Layer 6 of a small transformer language model trained on English Wikipedia (13 layers, counted from 0, width 96).
A neuron's activation on a vector x is SiLU(gate . x) times (in . x), where the dot is the dot product.

Input weights of the MLP neurons that the questions are about. A number n stands for (n - 128) times 0.0045.
n12 gate: 107, 85, 102, 152, 109, 95, 109, 110, 143, 155, 88, 126, 164, 108, 130, 132, 112, 115, 170, 158, 164, 128, 121, 142, 144, 131, 157, 80, 122, 112, 110, 148, 141, 154, 163, 131, 110, 144, 100, 180, 154, 131, 140, 184, 166, 93, 96, 151, 123, 144, 124, 95, 157, 54, 150, 119, 156, 144, 109, 117, 135, 168, 135, 131, 163, 147, 156, 121, 92, 113, 64, 114, 163, 58, 95, 154, 95, 135, 120, 174, 91, 87, 125, 98, 98, 113, 126, 75, 135, 148, 139, 160, 223, 112, 152, 142
n18 gate: 89, 111, 133, 164, 140, 116, 138, 77, 185, 104, 120, 121, 206, 126, 93, 125, 150, 109, 137, 77, 160, 147, 127, 131, 172, 153, 146, 157, 159, 177, 173, 134, 89, 142, 141, 118, 90, 149, 198, 157, 172, 147, 143, 126, 180, 112, 140, 153, 133, 153, 147, 100, 161, 106, 168, 74, 158, 151, 97, 118, 114, 134, 119, 113, 107, 132, 120, 112, 77, 81, 185, 177, 116, 141, 92, 171, 129, 134, 82, 175, 129, 137, 95, 105, 115, 114, 74, 112, 160, 138, 112, 97, 159, 89, 107, 106
n34 gate: 131, 97, 115, 111, 97, 143, 90, 91, 128, 113, 103, 97, 135, 135, 128, 132, 127, 81, 92, 96, 106, 117, 127, 148, 176, 161, 205, 139, 170, 153, 76, 144, 127, 107, 119, 105, 104, 115, 163, 194, 182, 152, 152, 141, 153, 107, 140, 105, 104, 117, 201, 106, 131, 158, 135, 105, 143, 127, 174, 164, 128, 170, 172, 87, 94, 107, 149, 148, 122, 61, 120, 142, 81, 127, 126, 124, 140, 109, 81, 142, 134, 113, 174, 134, 151, 75, 116, 132, 130, 184, 149, 132, 162, 111, 92, 138
n125 gate: 154, 169, 94, 75, 143, 127, 197, 224, 113, 127, 118, 157, 149, 150, 134, 69, 118, 73, 152, 155, 153, 149, 136, 147, 159, 122, 125, 177, 104, 148, 135, 90, 112, 143, 189, 118, 132, 67, 144, 118, 130, 104, 143, 145, 191, 159, 123, 118, 135, 75, 139, 140, 154, 115, 145, 155, 107, 134, 168, 108, 168, 164, 156, 176, 152, 91, 129, 126, 162, 122, 181, 140, 124, 97, 139, 130, 108, 116, 123, 149, 119, 94, 139, 121, 154, 116, 106, 136, 119, 102, 106, 135, 117, 184, 186, 139
n130 gate: 124, 141, 133, 100, 132, 150, 102, 133, 109, 132, 96, 162, 168, 109, 141, 81, 156, 80, 104, 152, 85, 129, 141, 156, 139, 124, 169, 128, 167, 98, 102, 133, 154, 140, 84, 111, 123, 168, 104, 127, 75, 164, 124, 174, 156, 134, 139, 120, 101, 130, 110, 93, 89, 165, 174, 106, 141, 62, 183, 81, 86, 103, 93, 162, 147, 124, 138, 101, 109, 118, 131, 129, 162, 86, 90, 132, 117, 101, 158, 124, 83, 102, 160, 120, 176, 170, 164, 219, 133, 155, 131, 138, 133, 150, 109, 142
n163 gate: 169, 138, 86, 163, 126, 79, 154, 135, 138, 151, 115, 145, 140, 129, 155, 149, 134, 114, 132, 122, 141, 140, 107, 73, 76, 132, 159, 117, 141, 174, 151, 110, 148, 103, 137, 165, 86, 30, 115, 182, 106, 122, 133, 152, 132, 125, 113, 191, 98, 108, 158, 112, 95, 112, 137, 134, 109, 178, 108, 96, 88, 150, 142, 128, 140, 139, 206, 82, 152, 61, 119, 52, 175, 159, 131, 156, 98, 123, 170, 158, 91, 142, 112, 156, 96, 171, 116, 134, 56, 137, 173, 115, 141, 115, 120, 145
n185 gate: 119, 99, 119, 129, 153, 114, 76, 91, 142, 96, 142, 97, 118, 126, 162, 160, 173, 100, 137, 147, 95, 130, 126, 130, 169, 91, 157, 118, 120, 117, 143, 122, 104, 132, 111, 135, 164, 105, 157, 137, 105, 120, 85, 72, 178, 146, 106, 113, 117, 141, 142, 116, 151, 136, 86, 134, 143, 138, 91, 93, 125, 101, 115, 130, 123, 94, 156, 178, 225, 173, 151, 155, 125, 130, 139, 78, 154, 133, 124, 128, 151, 118, 126, 105, 137, 106, 121, 157, 98, 174, 113, 123, 173, 138, 160, 108
n206 gate: 138, 162, 187, 131, 149, 107, 141, 98, 55, 136, 101, 140, 87, 163, 115, 90, 178, 169, 124, 134, 150, 161, 105, 156, 101, 162, 190, 166, 131, 177, 109, 166, 75, 130, 182, 136, 79, 124, 117, 145, 166, 81, 125, 150, 168, 136, 171, 108, 139, 122, 73, 133, 138, 135, 163, 106, 189, 130, 123, 148, 111, 149, 138, 128, 98, 165, 141, 216, 118, 125, 144, 113, 127, 148, 146, 185, 140, 140, 154, 99, 152, 140, 125, 151, 128, 121, 115, 145, 108, 141, 138, 119, 91, 116, 98, 142
n311 gate: 97, 140, 147, 140, 117, 142, 137, 122, 102, 173, 162, 111, 137, 141, 96, 111, 102, 84, 107, 133, 153, 77, 128, 162, 143, 82, 147, 135, 85, 136, 117, 143, 149, 147, 156, 138, 80, 139, 129, 107, 119, 124, 160, 147, 166, 110, 53, 133, 119, 137, 129, 108, 105, 119, 88, 116, 181, 63, 164, 131, 146, 137, 108, 101, 131, 57, 127, 159, 192, 157, 129, 127, 124, 152, 130, 127, 60, 151, 164, 165, 138, 128, 107, 78, 182, 132, 155, 175, 105, 148, 131, 112, 109, 126, 141, 72
n330 gate: 148, 107, 126, 109, 120, 134, 118, 127, 88, 140, 162, 130, 141, 173, 99, 87, 103, 125, 150, 177, 120, 171, 146, 159, 157, 77, 181, 170, 149, 91, 117, 124, 125, 102, 103, 121, 167, 153, 108, 136, 173, 140, 147, 114, 115, 146, 123, 136, 136, 146, 106, 102, 127, 140, 149, 148, 114, 68, 108, 156, 130, 111, 153, 164, 131, 127, 133, 171, 141, 158, 190, 137, 142, 142, 61, 62, 69, 124, 170, 167, 147, 100, 133, 136, 145, 131, 112, 124, 108, 190, 101, 121, 148, 125, 142, 174
n340 gate: 170, 110, 72, 106, 130, 165, 104, 125, 108, 146, 80, 108, 135, 156, 184, 122, 167, 132, 156, 150, 120, 122, 131, 135, 189, 109, 130, 90, 129, 166, 103, 131, 146, 188, 135, 104, 133, 84, 78, 167, 151, 128, 81, 138, 159, 162, 150, 117, 99, 102, 144, 194, 147, 79, 136, 106, 158, 97, 105, 149, 139, 121, 173, 140, 69, 117, 162, 152, 134, 149, 152, 78, 118, 185, 120, 150, 81, 99, 119, 178, 131, 137, 162, 114, 107, 154, 161, 120, 115, 134, 162, 131, 198, 97, 122, 165
n379 gate: 149, 121, 157, 142, 158, 112, 117, 127, 140, 156, 144, 108, 210, 131, 133, 114, 154, 139, 101, 130, 122, 136, 130, 78, 117, 122, 181, 106, 115, 161, 81, 112, 112, 104, 177, 124, 93, 131, 104, 148, 152, 86, 125, 149, 87, 111, 159, 132, 144, 156, 88, 132, 171, 164, 153, 110, 124, 106, 162, 106, 74, 141, 169, 145, 119, 143, 126, 142, 157, 157, 99, 89, 126, 155, 146, 127, 156, 147, 86, 184, 129, 173, 134, 109, 131, 144, 155, 129, 115, 175, 148, 107, 250, 110, 85, 105
n12 in: 153, 88, 138, 113, 155, 90, 146, 162, 126, 139, 116, 142, 173, 132, 89, 92, 95, 170, 104, 90, 163, 158, 118, 34, 100, 82, 88, 161, 118, 103, 163, 122, 128, 89, 116, 139, 154, 153, 162, 136, 96, 125, 176, 150, 64, 155, 115, 175, 118, 121, 120, 123, 143, 117, 154, 140, 136, 141, 123, 135, 96, 99, 115, 160, 157, 166, 104, 68, 93, 192, 122, 110, 121, 139, 108, 146, 156, 164, 174, 122, 109, 167, 168, 108, 120, 139, 145, 148, 112, 103, 118, 161, 120, 184, 127, 115
n18 in: 165, 111, 136, 70, 130, 167, 185, 69, 164, 57, 155, 113, 137, 157, 119, 143, 115, 94, 126, 135, 176, 157, 133, 161, 122, 147, 136, 88, 98, 102, 103, 56, 127, 161, 111, 209, 133, 165, 140, 145, 130, 133, 210, 142, 128, 145, 157, 102, 98, 121, 146, 134, 107, 140, 132, 95, 79, 134, 100, 125, 112, 131, 93, 185, 118, 130, 161, 125, 96, 154, 153, 171, 106, 128, 137, 158, 156, 132, 155, 134, 132, 155, 158, 112, 141, 119, 153, 96, 115, 87, 163, 145, 116, 122, 147, 96
n34 in: 116, 173, 136, 126, 165, 183, 89, 82, 142, 109, 126, 164, 91, 98, 105, 111, 176, 85, 117, 92, 82, 100, 140, 86, 135, 142, 74, 151, 143, 69, 109, 88, 120, 146, 122, 105, 157, 155, 132, 129, 125, 131, 103, 75, 147, 108, 139, 104, 134, 104, 119, 93, 109, 98, 98, 190, 95, 79, 54, 147, 157, 148, 160, 107, 75, 177, 126, 133, 129, 151, 184, 105, 139, 87, 87, 103, 117, 111, 107, 82, 123, 138, 78, 103, 132, 164, 100, 138, 109, 138, 109, 123, 98, 136, 137, 149
n125 in: 108, 137, 160, 128, 180, 130, 117, 113, 130, 166, 160, 116, 123, 108, 105, 116, 90, 145, 126, 164, 170, 108, 101, 136, 126, 133, 156, 122, 112, 120, 106, 159, 76, 142, 102, 126, 119, 106, 74, 138, 142, 95, 138, 84, 160, 144, 78, 110, 147, 134, 140, 189, 84, 165, 135, 122, 102, 153, 137, 84, 146, 153, 82, 119, 154, 120, 147, 117, 131, 104, 146, 144, 148, 160, 117, 82, 126, 154, 149, 90, 130, 113, 101, 136, 103, 87, 154, 75, 123, 118, 126, 96, 163, 113, 124, 157
n130 in: 125, 59, 137, 95, 132, 138, 130, 156, 142, 145, 160, 132, 128, 157, 140, 136, 181, 102, 112, 161, 112, 88, 112, 73, 97, 163, 170, 78, 136, 154, 137, 104, 103, 125, 105, 130, 121, 162, 165, 142, 81, 107, 130, 158, 114, 168, 122, 161, 120, 180, 122, 125, 79, 116, 173, 120, 186, 142, 162, 108, 102, 120, 115, 149, 179, 83, 117, 126, 91, 107, 155, 138, 140, 109, 141, 130, 134, 115, 140, 122, 136, 129, 155, 117, 91, 84, 86, 109, 99, 128, 114, 60, 147, 157, 141, 141
n163 in: 142, 127, 108, 128, 68, 129, 146, 104, 138, 89, 142, 125, 168, 149, 133, 174, 121, 150, 91, 89, 107, 192, 135, 132, 92, 157, 135, 107, 134, 128, 93, 80, 98, 138, 96, 129, 116, 168, 107, 148, 122, 183, 137, 153, 165, 155, 145, 153, 120, 154, 188, 79, 152, 76, 123, 119, 145, 131, 100, 107, 105, 159, 137, 140, 131, 148, 130, 104, 143, 125, 145, 129, 79, 108, 122, 94, 108, 73, 165, 121, 90, 97, 89, 134, 157, 176, 94, 125, 144, 141, 164, 178, 87, 77, 152, 152
n185 in: 135, 151, 102, 123, 84, 156, 142, 162, 126, 116, 147, 147, 127, 131, 108, 147, 146, 190, 137, 110, 174, 130, 151, 130, 97, 103, 134, 134, 122, 115, 142, 163, 102, 110, 158, 165, 119, 183, 111, 103, 129, 104, 141, 120, 48, 102, 128, 137, 108, 115, 111, 130, 130, 122, 128, 95, 157, 146, 85, 132, 113, 83, 119, 153, 120, 142, 95, 88, 96, 170, 136, 178, 153, 111, 121, 148, 148, 142, 109, 158, 142, 135, 104, 164, 130, 139, 171, 113, 169, 60, 163, 126, 100, 141, 105, 102
n206 in: 119, 143, 176, 140, 135, 64, 133, 126, 133, 148, 119, 104, 135, 106, 101, 97, 171, 145, 124, 89, 87, 139, 146, 152, 95, 118, 147, 130, 170, 105, 136, 101, 85, 139, 83, 141, 125, 118, 193, 91, 131, 131, 106, 139, 146, 97, 142, 155, 165, 153, 94, 110, 172, 124, 170, 125, 180, 100, 112, 154, 92, 127, 112, 78, 104, 137, 132, 106, 72, 148, 127, 133, 156, 145, 141, 157, 214, 179, 169, 109, 141, 165, 80, 149, 114, 122, 127, 143, 174, 151, 99, 84, 136, 124, 135, 160
n311 in: 158, 116, 136, 118, 122, 162, 145, 122, 109, 130, 97, 164, 128, 119, 98, 124, 146, 166, 159, 126, 156, 160, 116, 77, 130, 134, 115, 147, 103, 136, 182, 157, 129, 134, 120, 162, 145, 125, 139, 116, 169, 154, 161, 84, 125, 167, 102, 134, 149, 142, 114, 135, 134, 126, 142, 103, 143, 175, 85, 104, 119, 75, 134, 132, 178, 143, 180, 155, 163, 103, 131, 130, 103, 139, 114, 145, 103, 113, 88, 116, 108, 159, 113, 167, 121, 95, 146, 136, 137, 103, 49, 147, 120, 130, 53, 171
n330 in: 127, 111, 145, 115, 151, 109, 123, 160, 131, 146, 131, 179, 131, 120, 122, 129, 77, 154, 93, 117, 136, 123, 144, 130, 178, 103, 126, 119, 114, 118, 120, 141, 151, 165, 135, 82, 135, 135, 176, 118, 152, 140, 149, 80, 139, 144, 176, 142, 188, 79, 108, 81, 179, 150, 76, 126, 66, 138, 107, 94, 100, 102, 141, 139, 148, 121, 113, 128, 165, 95, 94, 136, 140, 97, 131, 81, 116, 139, 114, 153, 115, 155, 105, 127, 156, 138, 120, 72, 106, 80, 138, 92, 108, 103, 133, 135
n340 in: 92, 130, 154, 87, 137, 135, 162, 138, 138, 109, 120, 80, 67, 140, 169, 170, 121, 175, 171, 134, 119, 155, 98, 136, 147, 133, 122, 93, 90, 151, 150, 97, 175, 156, 152, 142, 109, 85, 121, 135, 184, 109, 142, 171, 143, 186, 162, 135, 152, 59, 140, 173, 102, 115, 105, 86, 105, 174, 110, 148, 127, 116, 121, 100, 168, 146, 125, 163, 92, 123, 107, 79, 143, 127, 105, 91, 135, 127, 124, 134, 97, 118, 117, 147, 131, 116, 132, 121, 190, 138, 121, 165, 159, 163, 125, 138
n379 in: 138, 148, 130, 156, 169, 96, 126, 43, 160, 64, 126, 105, 113, 101, 131, 136, 120, 100, 112, 108, 115, 167, 134, 92, 57, 142, 80, 104, 142, 112, 131, 105, 104, 133, 135, 98, 160, 118, 176, 142, 100, 147, 126, 143, 168, 105, 141, 126, 162, 106, 102, 144, 135, 149, 108, 102, 157, 146, 109, 173, 157, 178, 113, 100, 153, 105, 120, 164, 141, 134, 179, 117, 101, 124, 168, 179, 152, 119, 150, 125, 185, 190, 116, 112, 120, 129, 103, 98, 101, 127, 150, 110, 108, 137, 130, 123

Each question shows a token from some text and the vector x that enters the MLP there. A number n stands for (n - 128) times 0.034.

" was": 125, 140, 155, 159, 118, 150, 135, 102, 112, 112, 125, 134, 172, 109, 131, 173, 126, 161, 108, 133, 125, 101, 125, 121, 150, 139, 113, 99, 103, 88, 145, 112, 131, 140, 86, 154, 118, 85, 129, 35, 156, 206, 98, 124, 129, 145, 150, 106, 136, 129, 112, 96, 139, 161, 153, 113, 133, 115, 94, 163, 116, 170, 161, 132, 122, 103, 142, 124, 155, 131, 110, 99, 111, 112, 181, 106, 127, 164, 151, 132, 109, 110, 115, 142, 187, 143, 106, 125, 121, 122, 166, 105, 104, 119, 107, 174
The two highest activations, in order: n12, n125

"i": 166, 116, 161, 158, 94, 156, 119, 141, 129, 131, 80, 145, 195, 116, 160, 164, 134, 114, 137, 135, 109, 111, 141, 171, 112, 61, 92, 99, 97, 76, 150, 131, 142, 58, 117, 134, 140, 88, 148, 90, 74, 128, 95, 136, 113, 144, 104, 124, 110, 102, 99, 193, 146, 106, 116, 128, 130, 118, 178, 151, 122, 99, 82, 75, 101, 118, 121, 50, 124, 179, 105, 114, 171, 155, 127, 186, 134, 88, 111, 128, 199, 119, 121, 132, 116, 91, 133, 141, 119, 93, 102, 114, 72, 173, 124, 155
The neuron with the highest activation: n163

" Gra": 89, 113, 152, 109, 118, 127, 124, 139, 136, 134, 156, 161, 100, 159, 160, 102, 122, 165, 136, 89, 175, 140, 138, 130, 140, 153, 145, 134, 155, 117, 143, 121, 59, 100, 140, 117, 182, 135, 130, 52, 121, 138, 196, 123, 182, 96, 117, 82, 118, 104, 74, 103, 148, 81, 142, 122, 126, 114, 97, 154, 153, 103, 91, 119, 143, 83, 122, 113, 134, 107, 136, 139, 95, 77, 155, 110, 130, 90, 121, 108, 111, 137, 119, 143, 140, 181, 87, 154, 167, 126, 118, 141, 141, 165, 94, 149
The neuron with the highest activation: n206

"wa": 150, 115, 116, 135, 157, 145, 107, 104, 166, 128, 148, 162, 136, 115, 119, 102, 168, 110, 148, 108, 140, 113, 97, 116, 124, 136, 180, 144, 99, 101, 156, 126, 114, 68, 118, 124, 137, 132, 137, 55, 145, 224, 119, 170, 149, 73, 117, 54, 98, 156, 156, 148, 127, 158, 105, 172, 131, 141, 140, 78, 160, 158, 145, 118, 123, 119, 128, 109, 148, 120, 152, 87, 125, 105, 129, 108, 135, 116, 158, 128, 138, 144, 96, 134, 137, 67, 115, 134, 129, 59, 141, 131, 121, 144, 86, 129
The three highest activations, in order: n34, n340, n125

"g": 123, 125, 161, 77, 82, 104, 116, 86, 136, 111, 124, 127, 108, 132, 141, 148, 134, 129, 138, 124, 171, 153, 125, 119, 140, 108, 175, 115, 140, 103, 172, 110, 157, 93, 151, 168, 134, 154, 136, 49, 122, 130, 102, 76, 107, 105, 172, 83, 111, 145, 183, 115, 162, 156, 108, 137, 111, 91, 116, 125, 137, 95, 160, 132, 183, 149, 128, 118, 61, 132, 116, 87, 118, 80, 84, 127, 106, 90, 145, 151, 135, 110, 149, 153, 122, 128, 140, 166, 103, 128, 134, 70, 128, 137, 99, 137
The neuron with the highest activation: n330

"ell": 149, 117, 165, 98, 85, 121, 144, 120, 89, 158, 184, 148, 94, 99, 98, 127, 108, 150, 182, 123, 115, 157, 124, 120, 157, 120, 124, 106, 182, 134, 114, 96, 87, 140, 133, 153, 153, 101, 145, 71, 128, 142, 109, 83, 122, 152, 163, 131, 106, 140, 103, 71, 152, 130, 207, 169, 114, 159, 66, 157, 132, 142, 149, 140, 137, 80, 61, 161, 125, 151, 125, 105, 105, 160, 89, 180, 112, 88, 120, 142, 141, 104, 91, 113, 164, 124, 141, 102, 106, 122, 136, 116, 169, 98, 172, 113
The neuron with the highest activation: n330

"ner": 94, 167, 124, 88, 134, 152, 113, 120, 101, 148, 112, 150, 108, 112, 133, 87, 86, 170, 186, 122, 119, 117, 134, 118, 123, 145, 148, 115, 100, 136, 131, 122, 104, 137, 146, 159, 149, 138, 166, 49, 146, 124, 98, 125, 133, 54, 152, 136, 137, 121, 138, 127, 121, 145, 120, 147, 156, 119, 127, 161, 117, 141, 153, 155, 166, 135, 53, 122, 131, 129, 83, 133, 150, 49, 151, 154, 122, 195, 174, 136, 120, 109, 131, 140, 145, 136, 158, 96, 159, 95, 140, 180, 110, 158, 138, 115
The neuron with the highest activation: n12

"re": 157, 109, 125, 130, 141, 159, 103, 134, 71, 139, 148, 124, 148, 120, 142, 170, 155, 124, 186, 60, 122, 122, 109, 169, 127, 150, 130, 105, 150, 123, 136, 162, 31, 183, 123, 121, 158, 146, 152, 95, 99, 200, 111, 148, 89, 156, 120, 152, 98, 109, 141, 114, 116, 190, 94, 142, 84, 95, 132, 136, 110, 133, 130, 51, 119, 96, 103, 104, 89, 141, 131, 152, 161, 131, 138, 128, 125, 160, 81, 87, 114, 100, 90, 119, 137, 145, 114, 56, 131, 70, 147, 109, 116, 174, 87, 160
The two highest activations, in order: n12, n340

" po": 109, 143, 89, 118, 147, 143, 107, 112, 123, 143, 108, 153, 135, 107, 131, 131, 206, 163, 137, 144, 156, 135, 84, 117, 151, 120, 121, 157, 140, 163, 114, 117, 131, 134, 129, 134, 122, 105, 131, 35, 158, 148, 103, 128, 141, 101, 129, 90, 119, 106, 140, 124, 124, 88, 78, 188, 134, 134, 136, 130, 137, 150, 125, 142, 133, 131, 143, 116, 128, 121, 86, 81, 130, 104, 102, 110, 144, 91, 129, 147, 109, 141, 148, 146, 97, 145, 126, 125, 115, 106, 133, 127, 85, 174, 94, 186
The three highest activations, in order: n340, n18, n379

"ra": 139, 108, 138, 127, 129, 151, 112, 98, 116, 161, 116, 169, 147, 90, 90, 61, 159, 138, 162, 116, 143, 78, 115, 116, 120, 153, 155, 152, 197, 141, 156, 207, 95, 77, 144, 132, 99, 108, 164, 68, 119, 184, 90, 131, 148, 91, 109, 142, 120, 157, 109, 158, 126, 160, 103, 131, 89, 159, 128, 130, 151, 102, 139, 57, 114, 136, 94, 164, 134, 146, 125, 126, 112, 132, 134, 129, 130, 29, 71, 116, 117, 119, 120, 131, 121, 123, 80, 124, 153, 114, 121, 125, 107, 162, 90, 109
The neuron with the highest activation: n34

" is": 133, 112, 146, 177, 101, 117, 128, 95, 128, 84, 124, 129, 135, 123, 125, 169, 140, 170, 124, 158, 114, 103, 112, 120, 144, 122, 85, 100, 121, 136, 134, 96, 128, 130, 91, 188, 107, 114, 124, 42, 135, 202, 108, 129, 126, 164, 153, 148, 138, 136, 94, 89, 171, 127, 144, 144, 112, 107, 100, 160, 137, 169, 157, 139, 137, 99, 128, 129, 154, 121, 101, 99, 156, 132, 182, 113, 126, 141, 143, 138, 90, 110, 105, 145, 169, 160, 109, 126, 147, 123, 152, 94, 81, 110, 130, 161
The neuron with the highest activation: n163

"al": 127, 172, 154, 125, 130, 134, 132, 144, 201, 148, 153, 119, 130, 83, 113, 91, 116, 210, 146, 141, 135, 104, 144, 111, 168, 132, 71, 108, 118, 91, 121, 126, 152, 192, 175, 143, 132, 115, 141, 69, 163, 143, 138, 162, 118, 81, 136, 112, 146, 136, 134, 79, 163, 155, 180, 123, 163, 145, 151, 133, 144, 136, 127, 188, 180, 111, 82, 132, 82, 155, 141, 159, 151, 125, 173, 210, 90, 124, 114, 119, 133, 111, 124, 123, 133, 123, 123, 120, 149, 112, 135, 216, 119, 141, 102, 137
The neuron with the highest activation: n12

"ton": 136, 114, 186, 118, 136, 120, 159, 121, 164, 129, 121, 162, 110, 113, 148, 144, 62, 180, 133, 107, 149, 116, 110, 91, 149, 125, 124, 121, 111, 144, 113, 122, 102, 125, 129, 159, 153, 119, 104, 56, 117, 135, 100, 157, 100, 100, 191, 155, 153, 142, 156, 139, 126, 164, 111, 148, 120, 173, 82, 128, 123, 147, 108, 169, 131, 123, 63, 170, 118, 128, 146, 93, 130, 133, 163, 146, 113, 186, 95, 117, 116, 127, 142, 159, 130, 116, 149, 75, 171, 105, 166, 161, 68, 166, 141, 124
Which neuron fires most, and how strongly? n34, at about 0.18

" two": 120, 136, 129, 114, 79, 156, 125, 108, 132, 115, 100, 138, 130, 131, 112, 140, 139, 177, 100, 141, 102, 149, 146, 105, 98, 141, 117, 146, 110, 115, 121, 121, 119, 97, 152, 163, 113, 136, 124, 26, 156, 172, 118, 151, 132, 108, 88, 147, 163, 110, 97, 132, 149, 121, 106, 133, 128, 107, 135, 143, 135, 92, 107, 101, 85, 162, 185, 104, 140, 86, 144, 140, 136, 123, 142, 155, 118, 146, 136, 105, 137, 141, 144, 103, 102, 85, 101, 119, 118, 98, 106, 97, 146, 146, 131, 116
The neuron with the highest activation: n206

"o": 169, 96, 164, 173, 131, 139, 126, 133, 101, 120, 125, 131, 151, 115, 86, 88, 112, 177, 159, 135, 135, 89, 128, 111, 126, 164, 129, 101, 124, 99, 77, 147, 118, 95, 130, 128, 137, 111, 113, 51, 157, 131, 153, 99, 149, 107, 146, 151, 130, 131, 161, 108, 162, 117, 145, 123, 169, 148, 141, 120, 131, 160, 92, 144, 138, 93, 127, 77, 118, 170, 120, 144, 157, 102, 165, 154, 114, 120, 115, 140, 129, 140, 184, 136, 138, 90, 136, 95, 213, 93, 133, 126, 80, 125, 79, 136
The neuron with the highest activation: n12

"y": 145, 138, 156, 162, 93, 111, 124, 120, 177, 92, 138, 139, 100, 96, 155, 137, 126, 142, 158, 135, 111, 197, 77, 145, 139, 150, 175, 107, 97, 131, 133, 92, 101, 105, 116, 165, 118, 98, 109, 43, 146, 130, 112, 118, 90, 85, 120, 58, 133, 150, 126, 114, 156, 142, 135, 111, 87, 99, 140, 147, 180, 139, 152, 116, 106, 121, 136, 98, 171, 120, 161, 112, 123, 99, 151, 146, 155, 63, 130, 130, 102, 120, 136, 100, 135, 99, 113, 121, 117, 113, 170, 129, 123, 84, 117, 138
The two highest activations, in order: n12, n130

" the": 125, 130, 129, 104, 110, 138, 110, 76, 94, 123, 143, 120, 139, 81, 128, 140, 133, 185, 91, 135, 138, 137, 122, 112, 120, 144, 158, 134, 132, 99, 164, 132, 106, 105, 133, 125, 107, 131, 132, 25, 125, 191, 144, 126, 111, 161, 82, 153, 114, 105, 133, 167, 97, 142, 124, 111, 140, 135, 146, 105, 124, 128, 105, 100, 136, 132, 143, 134, 153, 188, 139, 142, 194, 127, 143, 108, 128, 120, 113, 127, 126, 124, 136, 108, 99, 153, 115, 94, 121, 92, 141, 127, 124, 118, 133, 134
The three highest activations, in order: n185, n311, n34

"ed": 146, 133, 158, 151, 141, 165, 157, 148, 132, 97, 135, 141, 153, 90, 146, 157, 112, 189, 139, 111, 114, 149, 108, 83, 116, 123, 114, 119, 147, 136, 148, 143, 139, 73, 132, 154, 108, 161, 128, 64, 158, 112, 116, 54, 193, 115, 156, 98, 122, 103, 147, 196, 107, 112, 133, 95, 89, 135, 109, 125, 152, 171, 100, 124, 86, 124, 186, 49, 123, 132, 100, 137, 118, 123, 203, 120, 134, 192, 164, 116, 150, 99, 127, 109, 147, 138, 102, 139, 140, 122, 130, 133, 93, 160, 157, 177
The three highest activations, in order: n130, n125, n163

"z": 128, 75, 118, 110, 92, 117, 101, 180, 128, 138, 162, 150, 78, 120, 93, 56, 128, 153, 153, 88, 115, 158, 120, 99, 116, 156, 159, 113, 88, 114, 81, 123, 134, 135, 131, 132, 131, 139, 109, 66, 111, 97, 131, 85, 130, 143, 129, 131, 142, 150, 114, 153, 173, 129, 139, 159, 101, 120, 121, 182, 126, 180, 93, 131, 136, 114, 162, 114, 99, 170, 65, 101, 139, 100, 88, 121, 111, 107, 177, 105, 133, 189, 120, 102, 135, 98, 148, 121, 170, 117, 174, 110, 134, 182, 157, 53
The neuron with the highest activation: n12

"form": 164, 138, 143, 161, 150, 165, 134, 145, 145, 128, 166, 148, 146, 155, 112, 84, 172, 185, 140, 141, 138, 152, 128, 125, 132, 131, 114, 95, 121, 114, 114, 115, 123, 136, 166, 198, 110, 116, 117, 80, 82, 127, 127, 163, 120, 84, 98, 144, 125, 126, 121, 213, 110, 100, 115, 122, 115, 144, 166, 126, 115, 126, 143, 96, 101, 162, 131, 89, 170, 212, 124, 113, 137, 150, 104, 132, 157, 115, 178, 56, 153, 132, 126, 138, 197, 140, 85, 96, 111, 85, 111, 123, 174, 165, 146, 151
The two highest activations, in order: n125, n330

"ctor": 149, 57, 149, 102, 63, 111, 147, 210, 122, 94, 127, 182, 151, 157, 136, 132, 136, 141, 183, 147, 111, 149, 136, 111, 150, 135, 120, 118, 121, 98, 154, 129, 163, 149, 138, 146, 167, 148, 114, 83, 113, 80, 151, 97, 117, 144, 144, 174, 132, 93, 101, 119, 137, 116, 110, 147, 150, 103, 122, 129, 114, 171, 137, 117, 128, 136, 162, 101, 110, 136, 88, 142, 166, 79, 156, 128, 139, 195, 98, 62, 86, 89, 125, 163, 131, 129, 133, 97, 114, 85, 161, 209, 117, 171, 187, 135
The neuron with the highest activation: n12

"mar": 185, 89, 161, 62, 149, 147, 135, 132, 112, 77, 152, 105, 125, 71, 130, 70, 120, 117, 138, 121, 118, 111, 111, 118, 161, 122, 93, 153, 170, 168, 162, 121, 166, 161, 129, 147, 173, 171, 125, 69, 130, 101, 142, 108, 81, 132, 145, 171, 171, 174, 109, 150, 133, 135, 169, 115, 166, 88, 118, 109, 170, 148, 136, 106, 153, 125, 125, 127, 103, 173, 81, 147, 124, 116, 156, 122, 74, 158, 200, 141, 130, 101, 136, 145, 132, 137, 140, 139, 154, 114, 121, 187, 150, 153, 87, 111
Which neuron fires most, and how strongly? n311, at about 0.45

" join": 121, 113, 149, 130, 122, 159, 136, 145, 111, 154, 151, 147, 67, 148, 119, 90, 136, 184, 148, 99, 119, 131, 153, 122, 115, 93, 117, 134, 128, 144, 170, 58, 140, 103, 117, 147, 108, 144, 133, 51, 184, 164, 121, 118, 146, 146, 143, 113, 124, 135, 104, 131, 137, 111, 146, 108, 149, 91, 185, 126, 154, 113, 135, 158, 149, 120, 92, 137, 197, 123, 110, 59, 117, 106, 173, 141, 100, 180, 111, 141, 100, 125, 89, 109, 172, 119, 124, 129, 119, 87, 143, 155, 110, 148, 131, 173
Which neuron fires most, and how strongly? n311, at about 3.2

"hi": 177, 155, 145, 130, 128, 183, 90, 120, 121, 148, 156, 160, 125, 106, 69, 75, 113, 130, 130, 150, 130, 132, 121, 126, 157, 91, 150, 127, 160, 64, 73, 131, 156, 98, 91, 117, 143, 140, 104, 58, 159, 124, 173, 148, 122, 128, 134, 113, 140, 133, 108, 130, 166, 129, 171, 157, 126, 138, 112, 117, 102, 128, 77, 114, 166, 144, 62, 134, 108, 135, 145, 99, 166, 145, 203, 109, 149, 129, 130, 125, 154, 108, 157, 122, 108, 104, 143, 118, 128, 85, 122, 83, 72, 124, 101, 102
Which neuron fires most, and how strongly? n330, at about 1.9

" Vi": 63, 128, 128, 154, 98, 121, 79, 173, 140, 122, 146, 165, 139, 149, 145, 111, 140, 140, 165, 103, 163, 142, 127, 113, 131, 109, 118, 147, 128, 139, 127, 110, 134, 107, 172, 97, 128, 156, 115, 33, 148, 118, 158, 109, 164, 112, 125, 105, 94, 75, 105, 121, 143, 98, 100, 143, 138, 111, 166, 149, 130, 152, 136, 124, 110, 106, 116, 123, 156, 104, 95, 74, 158, 107, 158, 124, 107, 128, 129, 82, 103, 122, 131, 140, 100, 157, 140, 127, 97, 95, 138, 100, 99, 150, 113, 157
The neuron with the highest activation: n18